Layer 9 of a small transformer language model trained on English Wikipedia (12 layers, counted from 0, width 96).
A neuron adds its activation times its output weights to the MLP's output. To switch it off is to set its activation to zero at one token and run the rest of the model.

Output weights of the MLP neurons that the questions are about. A number n stands for (n - 128) times 0.0085.
n18: 96, 146, 135, 115, 110, 119, 145, 149, 109, 166, 147, 183, 160, 151, 116, 128, 101, 134, 114, 122, 114, 125, 158, 120, 106, 112, 153, 96, 148, 118, 162, 111, 114, 115, 149, 123, 149, 135, 148, 135, 168, 108, 109, 86, 132, 97, 134, 143, 92, 126, 154, 181, 149, 104, 167, 147, 163, 80, 119, 146, 133, 127, 114, 120, 157, 124, 152, 90, 144, 116, 115, 154, 112, 121, 138, 154, 116, 81, 133, 174, 134, 107, 111, 100, 160, 160, 132, 127, 94, 120, 129, 136, 138, 161, 134, 111
n48: 137, 143, 129, 121, 124, 135, 121, 52, 144, 133, 88, 134, 125, 159, 91, 119, 108, 139, 111, 134, 92, 158, 42, 102, 112, 129, 175, 130, 80, 118, 114, 97, 130, 115, 130, 133, 104, 89, 135, 135, 136, 141, 140, 140, 98, 75, 117, 107, 91, 112, 116, 156, 171, 155, 112, 114, 100, 152, 132, 135, 100, 146, 120, 80, 158, 136, 118, 159, 148, 22, 139, 110, 105, 146, 86, 138, 142, 158, 160, 149, 113, 140, 138, 159, 117, 156, 97, 108, 130, 83, 113, 154, 142, 128, 160, 123
n69: 140, 120, 111, 100, 161, 143, 104, 158, 94, 165, 168, 140, 154, 99, 109, 136, 116, 85, 147, 105, 133, 147, 138, 108, 106, 132, 249, 122, 182, 178, 152, 108, 129, 123, 128, 123, 121, 133, 155, 99, 91, 180, 144, 115, 168, 134, 149, 123, 142, 212, 106, 97, 123, 144, 85, 148, 134, 138, 131, 105, 157, 94, 93, 125, 129, 169, 117, 121, 134, 150, 129, 148, 132, 124, 161, 128, 114, 152, 141, 157, 142, 123, 101, 138, 82, 87, 153, 133, 146, 84, 122, 144, 100, 105, 121, 109
n76: 160, 125, 72, 127, 133, 125, 129, 78, 133, 106, 148, 117, 78, 126, 110, 130, 150, 70, 134, 60, 109, 144, 135, 129, 118, 145, 140, 132, 133, 108, 159, 120, 88, 87, 136, 118, 102, 158, 120, 103, 202, 154, 128, 100, 152, 119, 126, 130, 143, 99, 89, 129, 105, 98, 119, 147, 160, 155, 132, 116, 150, 77, 153, 162, 158, 151, 130, 100, 135, 70, 134, 129, 136, 143, 134, 156, 151, 131, 137, 97, 181, 125, 125, 126, 101, 135, 127, 128, 119, 134, 151, 72, 139, 108, 121, 111
n81: 88, 156, 123, 123, 132, 142, 110, 102, 128, 145, 151, 186, 85, 135, 91, 128, 170, 102, 91, 111, 122, 124, 110, 159, 113, 119, 209, 124, 99, 136, 96, 126, 157, 105, 103, 106, 130, 96, 167, 85, 106, 173, 137, 136, 115, 141, 121, 98, 146, 109, 143, 156, 140, 118, 95, 104, 82, 131, 99, 96, 132, 147, 149, 97, 148, 145, 150, 110, 133, 65, 124, 144, 122, 105, 157, 121, 98, 140, 99, 107, 153, 99, 79, 124, 93, 157, 127, 162, 108, 82, 124, 108, 154, 127, 150, 184
n110: 117, 100, 109, 148, 120, 102, 131, 162, 164, 122, 130, 103, 102, 144, 165, 119, 153, 107, 154, 111, 93, 94, 133, 153, 138, 89, 156, 116, 102, 130, 104, 136, 147, 129, 149, 131, 131, 126, 110, 95, 113, 172, 129, 126, 148, 138, 89, 140, 141, 130, 131, 111, 101, 115, 168, 177, 176, 146, 107, 123, 145, 122, 127, 147, 122, 144, 108, 95, 172, 119, 147, 114, 92, 154, 87, 116, 141, 91, 82, 102, 151, 121, 78, 109, 157, 139, 127, 148, 122, 90, 131, 142, 125, 180, 156, 120
n113: 136, 97, 92, 125, 142, 75, 146, 133, 110, 151, 143, 130, 145, 105, 128, 147, 142, 130, 118, 133, 143, 158, 125, 136, 123, 123, 117, 181, 137, 112, 140, 97, 123, 127, 134, 149, 136, 124, 82, 101, 132, 133, 113, 117, 119, 120, 143, 67, 138, 170, 179, 111, 108, 122, 183, 108, 74, 75, 85, 137, 153, 110, 110, 127, 88, 140, 112, 136, 122, 87, 143, 133, 172, 165, 111, 95, 117, 109, 61, 134, 168, 137, 128, 97, 117, 84, 100, 137, 125, 148, 108, 118, 115, 100, 102, 118
n173: 175, 135, 104, 174, 152, 120, 153, 68, 122, 159, 164, 208, 162, 117, 132, 137, 153, 139, 100, 80, 132, 78, 137, 126, 141, 141, 85, 146, 163, 140, 100, 154, 97, 134, 90, 92, 147, 138, 98, 127, 133, 158, 124, 149, 150, 121, 120, 158, 135, 150, 107, 101, 94, 104, 91, 174, 100, 121, 87, 124, 147, 120, 136, 119, 120, 117, 154, 96, 172, 128, 141, 105, 100, 93, 131, 175, 88, 114, 140, 115, 158, 141, 161, 126, 136, 116, 89, 103, 167, 122, 124, 121, 128, 101, 95, 109
n221: 141, 124, 176, 123, 154, 139, 117, 153, 158, 103, 128, 103, 110, 129, 77, 130, 93, 112, 140, 140, 107, 114, 123, 106, 127, 133, 94, 154, 133, 116, 142, 167, 92, 118, 95, 171, 156, 147, 143, 170, 117, 155, 137, 123, 137, 175, 126, 97, 171, 103, 187, 118, 130, 145, 136, 135, 102, 153, 132, 90, 136, 129, 129, 210, 116, 152, 122, 100, 149, 165, 156, 129, 138, 133, 121, 91, 114, 162, 121, 77, 132, 144, 132, 129, 130, 93, 118, 149, 83, 131, 108, 103, 116, 142, 121, 137
n253: 111, 108, 126, 116, 128, 135, 169, 122, 131, 172, 115, 119, 108, 84, 74, 143, 139, 105, 94, 83, 166, 137, 127, 118, 161, 86, 131, 137, 130, 168, 99, 120, 192, 123, 163, 123, 145, 145, 138, 129, 112, 184, 116, 98, 108, 165, 133, 122, 178, 131, 117, 149, 112, 45, 119, 190, 87, 126, 54, 122, 128, 98, 160, 131, 109, 126, 140, 116, 114, 132, 117, 119, 140, 130, 171, 118, 111, 108, 197, 140, 100, 112, 115, 152, 100, 115, 121, 114, 185, 115, 173, 92, 125, 126, 108, 126
n271: 135, 150, 119, 153, 129, 80, 105, 106, 109, 151, 127, 135, 71, 161, 105, 144, 135, 71, 146, 83, 135, 76, 128, 125, 144, 134, 125, 167, 149, 105, 107, 75, 185, 123, 169, 135, 100, 164, 158, 93, 134, 119, 104, 157, 93, 73, 95, 107, 157, 119, 159, 97, 52, 99, 210, 146, 161, 148, 178, 119, 163, 140, 131, 141, 113, 97, 168, 144, 107, 148, 137, 117, 131, 100, 149, 129, 164, 130, 161, 157, 128, 122, 82, 187, 142, 107, 140, 102, 103, 105, 133, 138, 136, 134, 123, 151
n276: 166, 207, 124, 123, 140, 151, 131, 140, 85, 104, 101, 152, 111, 99, 150, 131, 138, 150, 149, 115, 127, 127, 145, 141, 127, 154, 135, 150, 126, 153, 161, 164, 110, 144, 151, 118, 154, 111, 147, 99, 122, 153, 142, 126, 104, 91, 87, 130, 132, 161, 135, 143, 93, 144, 134, 120, 105, 119, 122, 116, 112, 119, 151, 67, 125, 168, 134, 142, 127, 148, 114, 162, 128, 127, 118, 109, 110, 129, 83, 142, 114, 146, 106, 164, 112, 163, 154, 101, 120, 95, 129, 137, 132, 67, 76, 93
n282: 102, 93, 126, 158, 126, 131, 144, 120, 100, 108, 107, 123, 88, 73, 145, 117, 125, 124, 96, 129, 140, 128, 176, 111, 153, 155, 120, 174, 119, 124, 129, 84, 122, 149, 138, 105, 139, 137, 154, 102, 120, 128, 108, 132, 127, 120, 134, 107, 124, 145, 174, 104, 164, 147, 127, 100, 66, 130, 139, 109, 133, 131, 119, 136, 111, 111, 139, 117, 110, 140, 99, 165, 99, 120, 92, 141, 125, 144, 85, 158, 102, 164, 108, 117, 122, 85, 185, 109, 158, 131, 118, 170, 166, 132, 177, 100
n322: 90, 108, 107, 108, 109, 117, 110, 202, 130, 105, 149, 170, 132, 125, 137, 156, 129, 154, 133, 173, 124, 155, 92, 113, 100, 123, 124, 89, 90, 124, 136, 121, 120, 180, 156, 144, 143, 122, 145, 106, 155, 90, 123, 94, 138, 141, 183, 126, 101, 108, 145, 123, 122, 132, 151, 116, 101, 139, 141, 102, 139, 132, 119, 111, 139, 118, 179, 115, 151, 116, 116, 134, 137, 121, 147, 119, 129, 165, 168, 154, 155, 118, 92, 141, 119, 142, 129, 124, 110, 103, 86, 108, 121, 131, 115, 165
n325: 135, 144, 145, 111, 158, 140, 108, 208, 150, 140, 97, 158, 157, 155, 108, 176, 140, 167, 84, 132, 119, 169, 164, 132, 136, 102, 173, 88, 122, 133, 140, 168, 145, 132, 152, 108, 151, 108, 122, 101, 130, 125, 112, 109, 165, 156, 134, 117, 137, 166, 147, 155, 138, 105, 92, 103, 144, 72, 127, 146, 175, 168, 190, 129, 104, 130, 145, 159, 133, 105, 137, 126, 150, 148, 92, 96, 134, 105, 123, 127, 120, 98, 135, 148, 103, 156, 135, 151, 80, 124, 163, 154, 175, 151, 121, 119
n351: 151, 127, 142, 171, 161, 96, 120, 120, 162, 120, 162, 118, 165, 142, 82, 149, 124, 110, 122, 140, 129, 109, 77, 146, 103, 80, 128, 135, 139, 117, 125, 125, 134, 153, 85, 139, 119, 145, 104, 88, 133, 109, 100, 156, 111, 113, 139, 122, 139, 162, 130, 122, 114, 103, 86, 116, 94, 80, 130, 126, 97, 176, 121, 128, 96, 140, 155, 143, 104, 114, 110, 190, 120, 98, 97, 100, 159, 124, 142, 108, 90, 118, 123, 149, 117, 135, 105, 147, 104, 134, 100, 184, 126, 119, 126, 127

Each question names a token from some text and the token that comes next. It shows the activations a of the neurons there, in the order above. A number n stands for (n - 128) times 0.057.

Then comes g, the gradient of the next token's log-probability with respect to the MLP's output, scaled to length 1. A neuron's effect is roughly proportional to its activation times (output weights . g). A number n stands for (n - 128) times 0.0033.

" Mac", then "ro"
a: 137, 121, 129, 126, 124, 133, 129, 127, 119, 128, 124, 131, 137, 116, 132, 125
g: 132, 96, 186, 134, 166, 134, 143, 146, 77, 84, 120, 111, 161, 101, 168, 48, 113, 103, 127, 104, 50, 140, 143, 125, 171, 199, 127, 144, 104, 149, 87, 138, 163, 152, 81, 120, 111, 154, 188, 111, 88, 175, 124, 155, 85, 161, 76, 110, 107, 119, 123, 125, 147, 105, 148, 107, 135, 116, 133, 124, 130, 130, 138, 125, 73, 157, 102, 104, 105, 127, 107, 95, 121, 150, 137, 150, 88, 72, 82, 130, 135, 97, 163, 149, 143, 96, 147, 148, 190, 129, 108, 156, 119, 186, 164, 161
Which neuron, switched off, raises the next token's probability most? n18

" g", then "}"
a: 128, 153, 127, 128, 139, 130, 125, 123, 129, 127, 123, 130, 129, 123, 128, 121
g: 89, 129, 132, 74, 85, 126, 155, 141, 115, 125, 164, 157, 134, 109, 82, 89, 135, 156, 72, 102, 159, 123, 120, 155, 137, 129, 120, 84, 140, 29, 100, 107, 147, 129, 167, 112, 171, 144, 160, 104, 115, 134, 137, 103, 125, 85, 135, 144, 174, 128, 148, 115, 175, 159, 124, 89, 157, 136, 70, 137, 148, 149, 140, 125, 204, 112, 84, 125, 138, 73, 92, 143, 81, 115, 124, 181, 149, 109, 196, 155, 147, 160, 144, 88, 128, 95, 109, 160, 82, 103, 124, 151, 70, 125, 148, 121
Which two neurons, each switched off alone, lower its probability most, in order? n48, n81

" House", then " -"
a: 129, 127, 123, 126, 134, 127, 128, 116, 125, 127, 146, 108, 121, 125, 128, 151
g: 118, 120, 156, 133, 152, 129, 142, 156, 104, 112, 131, 136, 153, 121, 145, 157, 128, 145, 81, 113, 145, 127, 83, 130, 130, 178, 116, 113, 68, 109, 118, 35, 143, 169, 101, 100, 119, 121, 131, 100, 101, 148, 104, 115, 73, 151, 167, 174, 180, 139, 120, 88, 132, 153, 152, 115, 147, 135, 135, 97, 150, 121, 134, 157, 157, 155, 157, 146, 111, 153, 109, 151, 107, 113, 139, 154, 163, 113, 115, 137, 69, 103, 63, 115, 118, 86, 33, 154, 56, 135, 95, 120, 153, 194, 181, 83
Switching off which neuron hurts the next token most? n351

"ro", then "cent"
a: 128, 130, 130, 125, 135, 125, 122, 121, 130, 123, 121, 123, 128, 128, 127, 120
g: 137, 169, 153, 79, 89, 76, 190, 116, 127, 125, 111, 121, 129, 109, 84, 163, 150, 171, 150, 200, 129, 124, 161, 71, 195, 97, 132, 127, 153, 132, 160, 169, 136, 80, 124, 132, 168, 116, 108, 139, 172, 203, 125, 119, 156, 127, 133, 137, 123, 151, 120, 126, 84, 91, 113, 86, 136, 163, 140, 94, 153, 126, 98, 109, 109, 125, 87, 153, 182, 79, 198, 110, 142, 93, 127, 146, 129, 130, 137, 110, 104, 163, 74, 142, 99, 91, 179, 112, 121, 92, 79, 136, 127, 119, 139, 158
Switching off which neuron hurts the next token most? n351

",", then " 2000"
a: 129, 127, 130, 131, 132, 132, 132, 132, 131, 133, 124, 127, 133, 131, 134, 129
g: 154, 133, 149, 85, 104, 185, 165, 95, 62, 141, 151, 154, 120, 84, 121, 123, 67, 161, 75, 111, 75, 201, 137, 143, 153, 123, 97, 66, 114, 183, 83, 148, 111, 81, 125, 159, 173, 143, 109, 182, 129, 153, 151, 145, 130, 113, 136, 149, 142, 97, 116, 130, 98, 129, 105, 125, 137, 87, 102, 135, 102, 126, 137, 131, 100, 147, 136, 150, 93, 117, 145, 116, 152, 112, 164, 166, 105, 93, 122, 150, 114, 138, 96, 196, 92, 173, 130, 124, 117, 141, 51, 133, 85, 111, 183, 118
Which neuron, switched off, raises the next token's probability most? n110

"}", then "\n"
a: 154, 128, 127, 133, 127, 128, 128, 128, 128, 132, 126, 121, 132, 135, 129, 120
g: 146, 152, 76, 107, 77, 191, 137, 127, 117, 129, 138, 146, 148, 156, 133, 126, 138, 164, 95, 43, 122, 151, 150, 156, 86, 105, 101, 147, 149, 80, 196, 112, 119, 129, 130, 75, 108, 129, 173, 154, 111, 118, 138, 120, 134, 94, 168, 126, 133, 110, 157, 144, 175, 177, 118, 140, 210, 133, 97, 123, 207, 90, 121, 86, 139, 112, 130, 150, 108, 129, 155, 191, 99, 171, 119, 131, 186, 116, 136, 87, 139, 139, 104, 152, 166, 130, 112, 98, 142, 89, 156, 126, 160, 122, 113, 80
Switching off which neuron hurts the next token most? n18

"r", then "us"
a: 127, 129, 120, 167, 131, 129, 126, 126, 112, 123, 128, 126, 128, 128, 125, 127
g: 113, 45, 124, 126, 139, 97, 120, 127, 101, 165, 111, 110, 105, 61, 154, 145, 119, 138, 58, 101, 129, 105, 75, 118, 105, 127, 142, 179, 166, 173, 174, 144, 108, 147, 152, 134, 181, 118, 107, 115, 163, 118, 127, 142, 113, 145, 196, 178, 139, 114, 129, 108, 137, 120, 107, 115, 130, 116, 107, 170, 150, 139, 87, 124, 73, 157, 128, 128, 120, 110, 213, 90, 175, 158, 169, 152, 118, 133, 138, 149, 132, 79, 192, 159, 95, 168, 156, 103, 144, 110, 120, 93, 141, 142, 70, 114
Switching off which neuron hurts the next token most? n76

"c", then "ur"
a: 126, 133, 127, 129, 130, 128, 120, 128, 91, 127, 127, 121, 135, 122, 128, 122
g: 126, 87, 129, 123, 149, 98, 68, 134, 129, 110, 125, 134, 123, 88, 109, 157, 109, 94, 211, 97, 125, 73, 109, 141, 147, 133, 131, 127, 108, 138, 157, 95, 119, 63, 105, 154, 157, 87, 124, 162, 138, 111, 91, 203, 119, 177, 129, 152, 128, 129, 120, 107, 143, 102, 86, 86, 179, 137, 95, 121, 157, 93, 73, 171, 179, 154, 113, 149, 104, 87, 146, 129, 131, 136, 137, 79, 166, 121, 113, 136, 171, 124, 83, 179, 109, 144, 164, 147, 98, 152, 192, 140, 122, 127, 68, 86
Which neuron, switched off, raises the next token's probability most? n221

" 194", then "9"
a: 129, 129, 129, 127, 127, 128, 128, 130, 121, 134, 125, 129, 125, 122, 146, 127
g: 158, 158, 180, 111, 149, 160, 170, 128, 108, 161, 144, 136, 103, 153, 123, 53, 92, 134, 182, 148, 114, 150, 124, 155, 93, 162, 128, 164, 130, 110, 122, 129, 135, 116, 118, 148, 132, 134, 69, 106, 153, 129, 151, 137, 142, 137, 143, 170, 110, 115, 130, 110, 117, 138, 137, 143, 125, 122, 158, 99, 171, 71, 161, 191, 111, 195, 73, 134, 155, 78, 134, 114, 117, 181, 120, 76, 157, 114, 72, 126, 103, 61, 198, 146, 155, 123, 137, 134, 137, 131, 171, 168, 204, 134, 165, 132
Which two neurons, each switched off alone, lower its probability most, in order? n325, n322

"cent", then "r"
a: 121, 125, 127, 134, 141, 129, 132, 129, 130, 123, 130, 127, 134, 119, 123, 134
g: 180, 100, 119, 133, 118, 107, 99, 125, 183, 86, 146, 101, 164, 102, 144, 120, 142, 83, 170, 123, 95, 103, 153, 191, 183, 127, 134, 136, 127, 166, 192, 125, 127, 126, 144, 159, 144, 182, 123, 110, 148, 100, 78, 126, 44, 203, 121, 167, 128, 154, 124, 134, 166, 156, 143, 96, 119, 107, 143, 163, 117, 130, 121, 115, 66, 127, 126, 76, 149, 146, 121, 100, 104, 134, 99, 122, 72, 117, 112, 115, 116, 156, 164, 95, 84, 86, 97, 127, 145, 127, 84, 130, 158, 191, 175, 124
Which neuron, switched off, raises the next token's probability most? n81

" 1993", then "^{"
a: 128, 134, 128, 132, 129, 128, 128, 128, 131, 131, 126, 107, 128, 131, 154, 128
g: 141, 111, 119, 108, 57, 109, 114, 131, 119, 111, 135, 118, 131, 106, 104, 119, 197, 161, 164, 152, 151, 94, 125, 75, 182, 149, 147, 117, 123, 140, 120, 53, 143, 91, 167, 172, 196, 133, 115, 90, 110, 126, 157, 178, 151, 92, 129, 137, 131, 82, 95, 102, 130, 151, 104, 128, 131, 157, 94, 190, 85, 117, 137, 142, 133, 148, 135, 104, 152, 105, 109, 53, 95, 86, 163, 86, 81, 135, 127, 133, 71, 110, 150, 149, 142, 126, 145, 173, 120, 98, 113, 115, 73, 70, 97, 127
Which neuron, switched off, raises the next token's probability most? n325

"a", then "ak"
a: 127, 132, 130, 125, 131, 159, 126, 128, 132, 122, 119, 127, 128, 127, 124, 128
g: 109, 64, 132, 180, 169, 160, 118, 125, 123, 97, 143, 91, 165, 119, 122, 125, 94, 114, 162, 139, 126, 160, 156, 159, 98, 172, 133, 91, 135, 185, 140, 112, 122, 137, 158, 132, 110, 114, 87, 126, 141, 94, 82, 190, 94, 121, 72, 143, 48, 169, 93, 95, 84, 142, 174, 136, 87, 128, 174, 73, 112, 133, 76, 171, 119, 119, 137, 77, 122, 112, 111, 80, 100, 96, 123, 92, 85, 106, 141, 124, 126, 132, 140, 158, 120, 150, 96, 112, 118, 130, 142, 175, 119, 166, 135, 62
Which two neurons, each switched off alone, lower its probability most, in order? n110, n253

"ur", then "k"
a: 127, 151, 134, 129, 132, 128, 122, 131, 127, 190, 120, 132, 125, 127, 123, 128
g: 114, 128, 175, 111, 189, 144, 115, 112, 124, 98, 117, 99, 100, 118, 146, 118, 142, 125, 122, 137, 163, 178, 125, 117, 149, 143, 138, 76, 103, 126, 105, 149, 137, 150, 156, 123, 112, 163, 64, 110, 163, 112, 116, 127, 150, 149, 139, 80, 119, 106, 113, 128, 115, 156, 149, 95, 90, 139, 119, 184, 103, 145, 90, 130, 143, 34, 98, 99, 201, 152, 141, 186, 139, 118, 110, 159, 139, 176, 176, 122, 95, 159, 191, 130, 174, 151, 141, 160, 110, 144, 185, 101, 146, 72, 153, 59
Which neuron, switched off, raises the next token's probability most? n253

"^{", then " c"
a: 123, 108, 114, 120, 120, 140, 127, 125, 128, 128, 126, 129, 134, 129, 93, 128
g: 93, 103, 87, 97, 158, 136, 137, 142, 171, 139, 144, 165, 149, 130, 140, 92, 98, 153, 160, 97, 43, 124, 152, 119, 129, 93, 127, 101, 126, 124, 103, 148, 84, 135, 155, 125, 94, 51, 91, 131, 122, 153, 181, 154, 153, 182, 126, 94, 114, 143, 145, 160, 97, 122, 142, 99, 166, 98, 116, 157, 121, 150, 144, 192, 99, 151, 127, 124, 135, 142, 69, 162, 111, 147, 164, 133, 124, 164, 116, 124, 141, 149, 154, 57, 70, 179, 130, 132, 104, 173, 107, 85, 157, 147, 138, 206
Switching off which neuron hurts the next token most? n48

" March", then " 191"
a: 153, 128, 130, 127, 137, 134, 129, 93, 135, 128, 123, 137, 120, 129, 129, 117
g: 96, 94, 140, 124, 118, 157, 179, 134, 171, 136, 97, 164, 134, 102, 198, 139, 170, 131, 160, 129, 130, 139, 39, 124, 150, 99, 125, 117, 138, 114, 167, 82, 130, 54, 158, 120, 125, 112, 131, 184, 157, 99, 126, 166, 125, 107, 90, 85, 143, 126, 141, 144, 122, 104, 145, 132, 159, 108, 153, 188, 117, 131, 97, 133, 93, 173, 127, 129, 122, 125, 127, 174, 162, 86, 177, 111, 142, 118, 111, 107, 160, 91, 168, 126, 72, 193, 87, 109, 149, 88, 164, 107, 169, 123, 167, 83
Which neuron, switched off, raises the next token's probability most? n221

"us", then " cap"
a: 129, 127, 130, 124, 134, 127, 129, 124, 128, 131, 127, 128, 40, 129, 128, 128
g: 117, 139, 144, 119, 116, 127, 155, 146, 144, 141, 110, 162, 115, 156, 131, 121, 138, 78, 102, 152, 103, 122, 133, 101, 139, 132, 127, 120, 173, 97, 125, 105, 112, 100, 102, 183, 72, 163, 139, 111, 121, 128, 159, 161, 113, 159, 106, 94, 88, 164, 138, 136, 144, 120, 114, 101, 107, 127, 120, 161, 113, 187, 175, 127, 157, 237, 158, 92, 138, 168, 146, 127, 94, 68, 124, 99, 50, 169, 158, 95, 108, 106, 171, 136, 53, 115, 177, 110, 83, 162, 114, 79, 110, 158, 120, 166
Which two neurons, each switched off alone, lower its probability most, in order? n282, n81

" the", then " Organ"
a: 128, 132, 128, 128, 131, 128, 127, 120, 144, 125, 128, 124, 127, 130, 126, 127
g: 122, 110, 99, 103, 75, 162, 197, 122, 101, 66, 147, 119, 150, 56, 59, 121, 163, 60, 171, 84, 152, 153, 95, 117, 123, 92, 141, 115, 121, 93, 157, 102, 169, 83, 114, 97, 95, 136, 118, 161, 139, 109, 147, 123, 77, 165, 138, 110, 99, 121, 115, 110, 130, 146, 138, 184, 60, 122, 152, 124, 142, 145, 60, 136, 157, 121, 70, 132, 125, 153, 119, 125, 126, 99, 78, 104, 125, 179, 159, 156, 97, 138, 108, 165, 152, 100, 149, 112, 139, 144, 121, 93, 111, 143, 118, 157
Which neuron, switched off, raises the next token's probability most? n253

"ip", then "et"
a: 128, 146, 131, 118, 116, 126, 129, 125, 120, 128, 130, 123, 111, 129, 126, 129
g: 124, 148, 71, 103, 146, 90, 65, 101, 162, 124, 106, 145, 123, 123, 138, 112, 119, 169, 117, 122, 125, 125, 65, 110, 162, 126, 142, 123, 191, 138, 81, 79, 100, 173, 59, 124, 138, 103, 134, 138, 132, 113, 150, 139, 119, 62, 64, 129, 130, 149, 117, 102, 138, 164, 107, 108, 120, 154, 128, 92, 118, 133, 171, 158, 97, 189, 98, 85, 104, 115, 142, 131, 98, 140, 112, 39, 128, 162, 128, 108, 100, 112, 171, 157, 120, 124, 174, 130, 138, 131, 182, 141, 144, 183, 160, 67
Switching off which neuron hurts the next token most? n48

"hern", then "y"
a: 127, 127, 133, 129, 123, 129, 124, 139, 123, 127, 128, 127, 126, 128, 133, 139
g: 102, 163, 133, 134, 126, 72, 81, 129, 85, 146, 134, 142, 129, 98, 102, 166, 183, 150, 148, 101, 129, 98, 73, 134, 155, 117, 132, 145, 147, 118, 134, 153, 151, 103, 99, 141, 128, 134, 212, 159, 140, 142, 141, 179, 165, 134, 105, 78, 143, 142, 140, 102, 93, 122, 142, 102, 91, 93, 95, 111, 104, 89, 142, 126, 155, 57, 175, 150, 97, 86, 104, 77, 141, 180, 135, 167, 92, 151, 158, 95, 143, 116, 115, 157, 34, 100, 94, 102, 177, 143, 121, 103, 143, 151, 110, 98
Switching off which neuron hurts the next token most? n173

" A", then "ch"
a: 128, 128, 126, 128, 132, 128, 128, 129, 130, 135, 122, 127, 125, 125, 120, 124
g: 91, 111, 99, 133, 132, 88, 102, 143, 98, 95, 145, 163, 89, 144, 64, 99, 109, 103, 161, 103, 132, 120, 161, 163, 68, 86, 127, 152, 86, 110, 108, 112, 110, 159, 122, 128, 75, 185, 118, 69, 130, 152, 132, 91, 91, 83, 220, 93, 109, 120, 129, 167, 131, 106, 123, 122, 132, 208, 127, 180, 143, 75, 89, 146, 77, 134, 116, 135, 146, 102, 136, 164, 183, 97, 181, 131, 85, 130, 134, 120, 113, 151, 146, 153, 141, 155, 98, 151, 125, 145, 151, 130, 108, 100, 149, 135
Switching off which neuron hurts the next token most? n325

" Minnesota", then " House"
a: 124, 130, 129, 130, 129, 129, 129, 132, 128, 128, 201, 125, 125, 126, 128, 130
g: 105, 130, 183, 114, 159, 144, 160, 133, 153, 112, 113, 94, 173, 114, 135, 100, 109, 101, 118, 105, 149, 105, 105, 129, 183, 103, 111, 147, 84, 178, 169, 96, 158, 152, 80, 138, 170, 128, 122, 95, 139, 91, 116, 147, 137, 160, 135, 124, 73, 208, 124, 124, 84, 123, 110, 192, 135, 133, 124, 102, 73, 137, 142, 96, 140, 130, 175, 75, 88, 119, 147, 213, 149, 157, 153, 151, 130, 162, 93, 122, 144, 136, 91, 71, 156, 137, 73, 137, 99, 89, 115, 138, 143, 107, 179, 104
Which neuron, switched off, raises the next token's probability most? n271

",", then " who"
a: 129, 125, 131, 132, 131, 132, 129, 136, 130, 127, 127, 133, 127, 133, 128, 127
g: 188, 161, 142, 110, 74, 79, 129, 112, 74, 172, 130, 138, 49, 119, 195, 126, 176, 142, 148, 124, 199, 154, 185, 135, 167, 131, 119, 173, 98, 137, 144, 73, 115, 181, 182, 193, 113, 122, 136, 135, 140, 134, 131, 101, 98, 151, 126, 119, 117, 122, 159, 126, 182, 140, 133, 138, 125, 150, 165, 124, 149, 81, 114, 102, 155, 112, 146, 134, 149, 167, 148, 149, 111, 166, 123, 98, 124, 131, 60, 104, 111, 171, 93, 107, 165, 142, 164, 139, 121, 98, 133, 82, 120, 142, 128, 107
Switching off which neuron hurts the next token most? n276

" the", then " Minnesota"
a: 128, 132, 128, 127, 129, 126, 128, 126, 131, 126, 124, 127, 129, 131, 75, 123
g: 123, 98, 123, 112, 118, 139, 52, 136, 149, 125, 146, 134, 94, 109, 196, 149, 66, 148, 115, 207, 122, 199, 173, 126, 104, 99, 119, 87, 114, 134, 131, 97, 132, 127, 87, 111, 155, 137, 132, 117, 115, 131, 73, 72, 149, 153, 160, 148, 173, 135, 125, 82, 153, 136, 104, 168, 161, 112, 84, 68, 130, 168, 161, 122, 144, 132, 114, 153, 130, 125, 90, 64, 120, 148, 106, 143, 170, 112, 75, 176, 165, 105, 156, 113, 98, 148, 154, 84, 167, 110, 145, 99, 160, 102, 144, 121
Which neuron, switched off, raises the next token's probability most? n325

" st", then "ony"
a: 131, 131, 128, 125, 134, 129, 129, 130, 128, 132, 137, 102, 127, 114, 122, 129
g: 87, 100, 71, 118, 144, 128, 120, 127, 139, 197, 152, 108, 151, 118, 157, 107, 120, 91, 162, 152, 159, 117, 185, 101, 137, 132, 118, 203, 143, 150, 123, 147, 163, 124, 188, 126, 167, 105, 152, 163, 85, 97, 94, 107, 90, 87, 168, 141, 108, 109, 106, 114, 118, 129, 105, 125, 151, 123, 130, 79, 137, 141, 132, 134, 102, 44, 115, 124, 142, 121, 169, 148, 151, 169, 120, 171, 137, 104, 89, 167, 169, 170, 85, 144, 160, 119, 153, 142, 103, 76, 95, 146, 134, 47, 126, 179
Switching off which neuron hurts the next token most? n271

" C", then "hern"
a: 137, 130, 129, 127, 129, 131, 131, 128, 133, 124, 125, 135, 125, 121, 125, 128
g: 161, 77, 108, 100, 138, 75, 146, 131, 102, 128, 99, 123, 91, 119, 156, 54, 106, 126, 146, 126, 122, 166, 110, 152, 143, 66, 114, 134, 86, 148, 139, 162, 127, 124, 49, 114, 111, 131, 54, 88, 134, 65, 180, 164, 59, 156, 145, 124, 142, 100, 151, 112, 155, 129, 182, 80, 141, 169, 139, 115, 132, 126, 93, 87, 103, 174, 121, 100, 121, 144, 156, 111, 168, 107, 129, 158, 133, 106, 152, 122, 134, 108, 141, 170, 175, 120, 92, 163, 162, 151, 166, 103, 103, 89, 114, 153
Which neuron, switched off, raises the next token's probability most? n18

"el", then " |"
a: 127, 128, 127, 124, 133, 131, 105, 125, 122, 126, 126, 127, 126, 127, 128, 122
g: 112, 98, 137, 119, 107, 130, 104, 113, 138, 170, 115, 134, 64, 128, 122, 111, 180, 172, 104, 134, 118, 122, 108, 146, 119, 101, 136, 108, 127, 58, 87, 81, 152, 110, 138, 106, 147, 129, 183, 58, 104, 121, 142, 136, 145, 123, 77, 131, 205, 105, 127, 61, 174, 146, 147, 138, 186, 180, 189, 146, 96, 169, 150, 139, 133, 130, 176, 170, 96, 124, 152, 152, 142, 179, 165, 149, 175, 123, 138, 135, 123, 151, 143, 121, 141, 124, 97, 91, 108, 107, 120, 90, 64, 104, 109, 171
Switching off which neuron hurts the next token most? n113

"rov", then "."
a: 132, 144, 141, 131, 125, 157, 127, 128, 138, 118, 128, 135, 129, 125, 127, 131
g: 148, 81, 145, 153, 82, 147, 127, 121, 133, 181, 111, 91, 83, 94, 101, 125, 119, 131, 149, 77, 95, 94, 144, 164, 96, 156, 153, 119, 114, 107, 115, 192, 103, 83, 148, 141, 126, 87, 144, 76, 78, 126, 90, 168, 138, 166, 99, 136, 173, 134, 66, 138, 135, 148, 142, 113, 111, 136, 156, 180, 111, 165, 180, 163, 96, 157, 90, 150, 120, 129, 139, 189, 104, 140, 141, 175, 188, 106, 129, 114, 138, 176, 75, 153, 86, 112, 69, 98, 141, 126, 141, 102, 97, 152, 91, 128
Switching off which neuron hurts the next token most? n110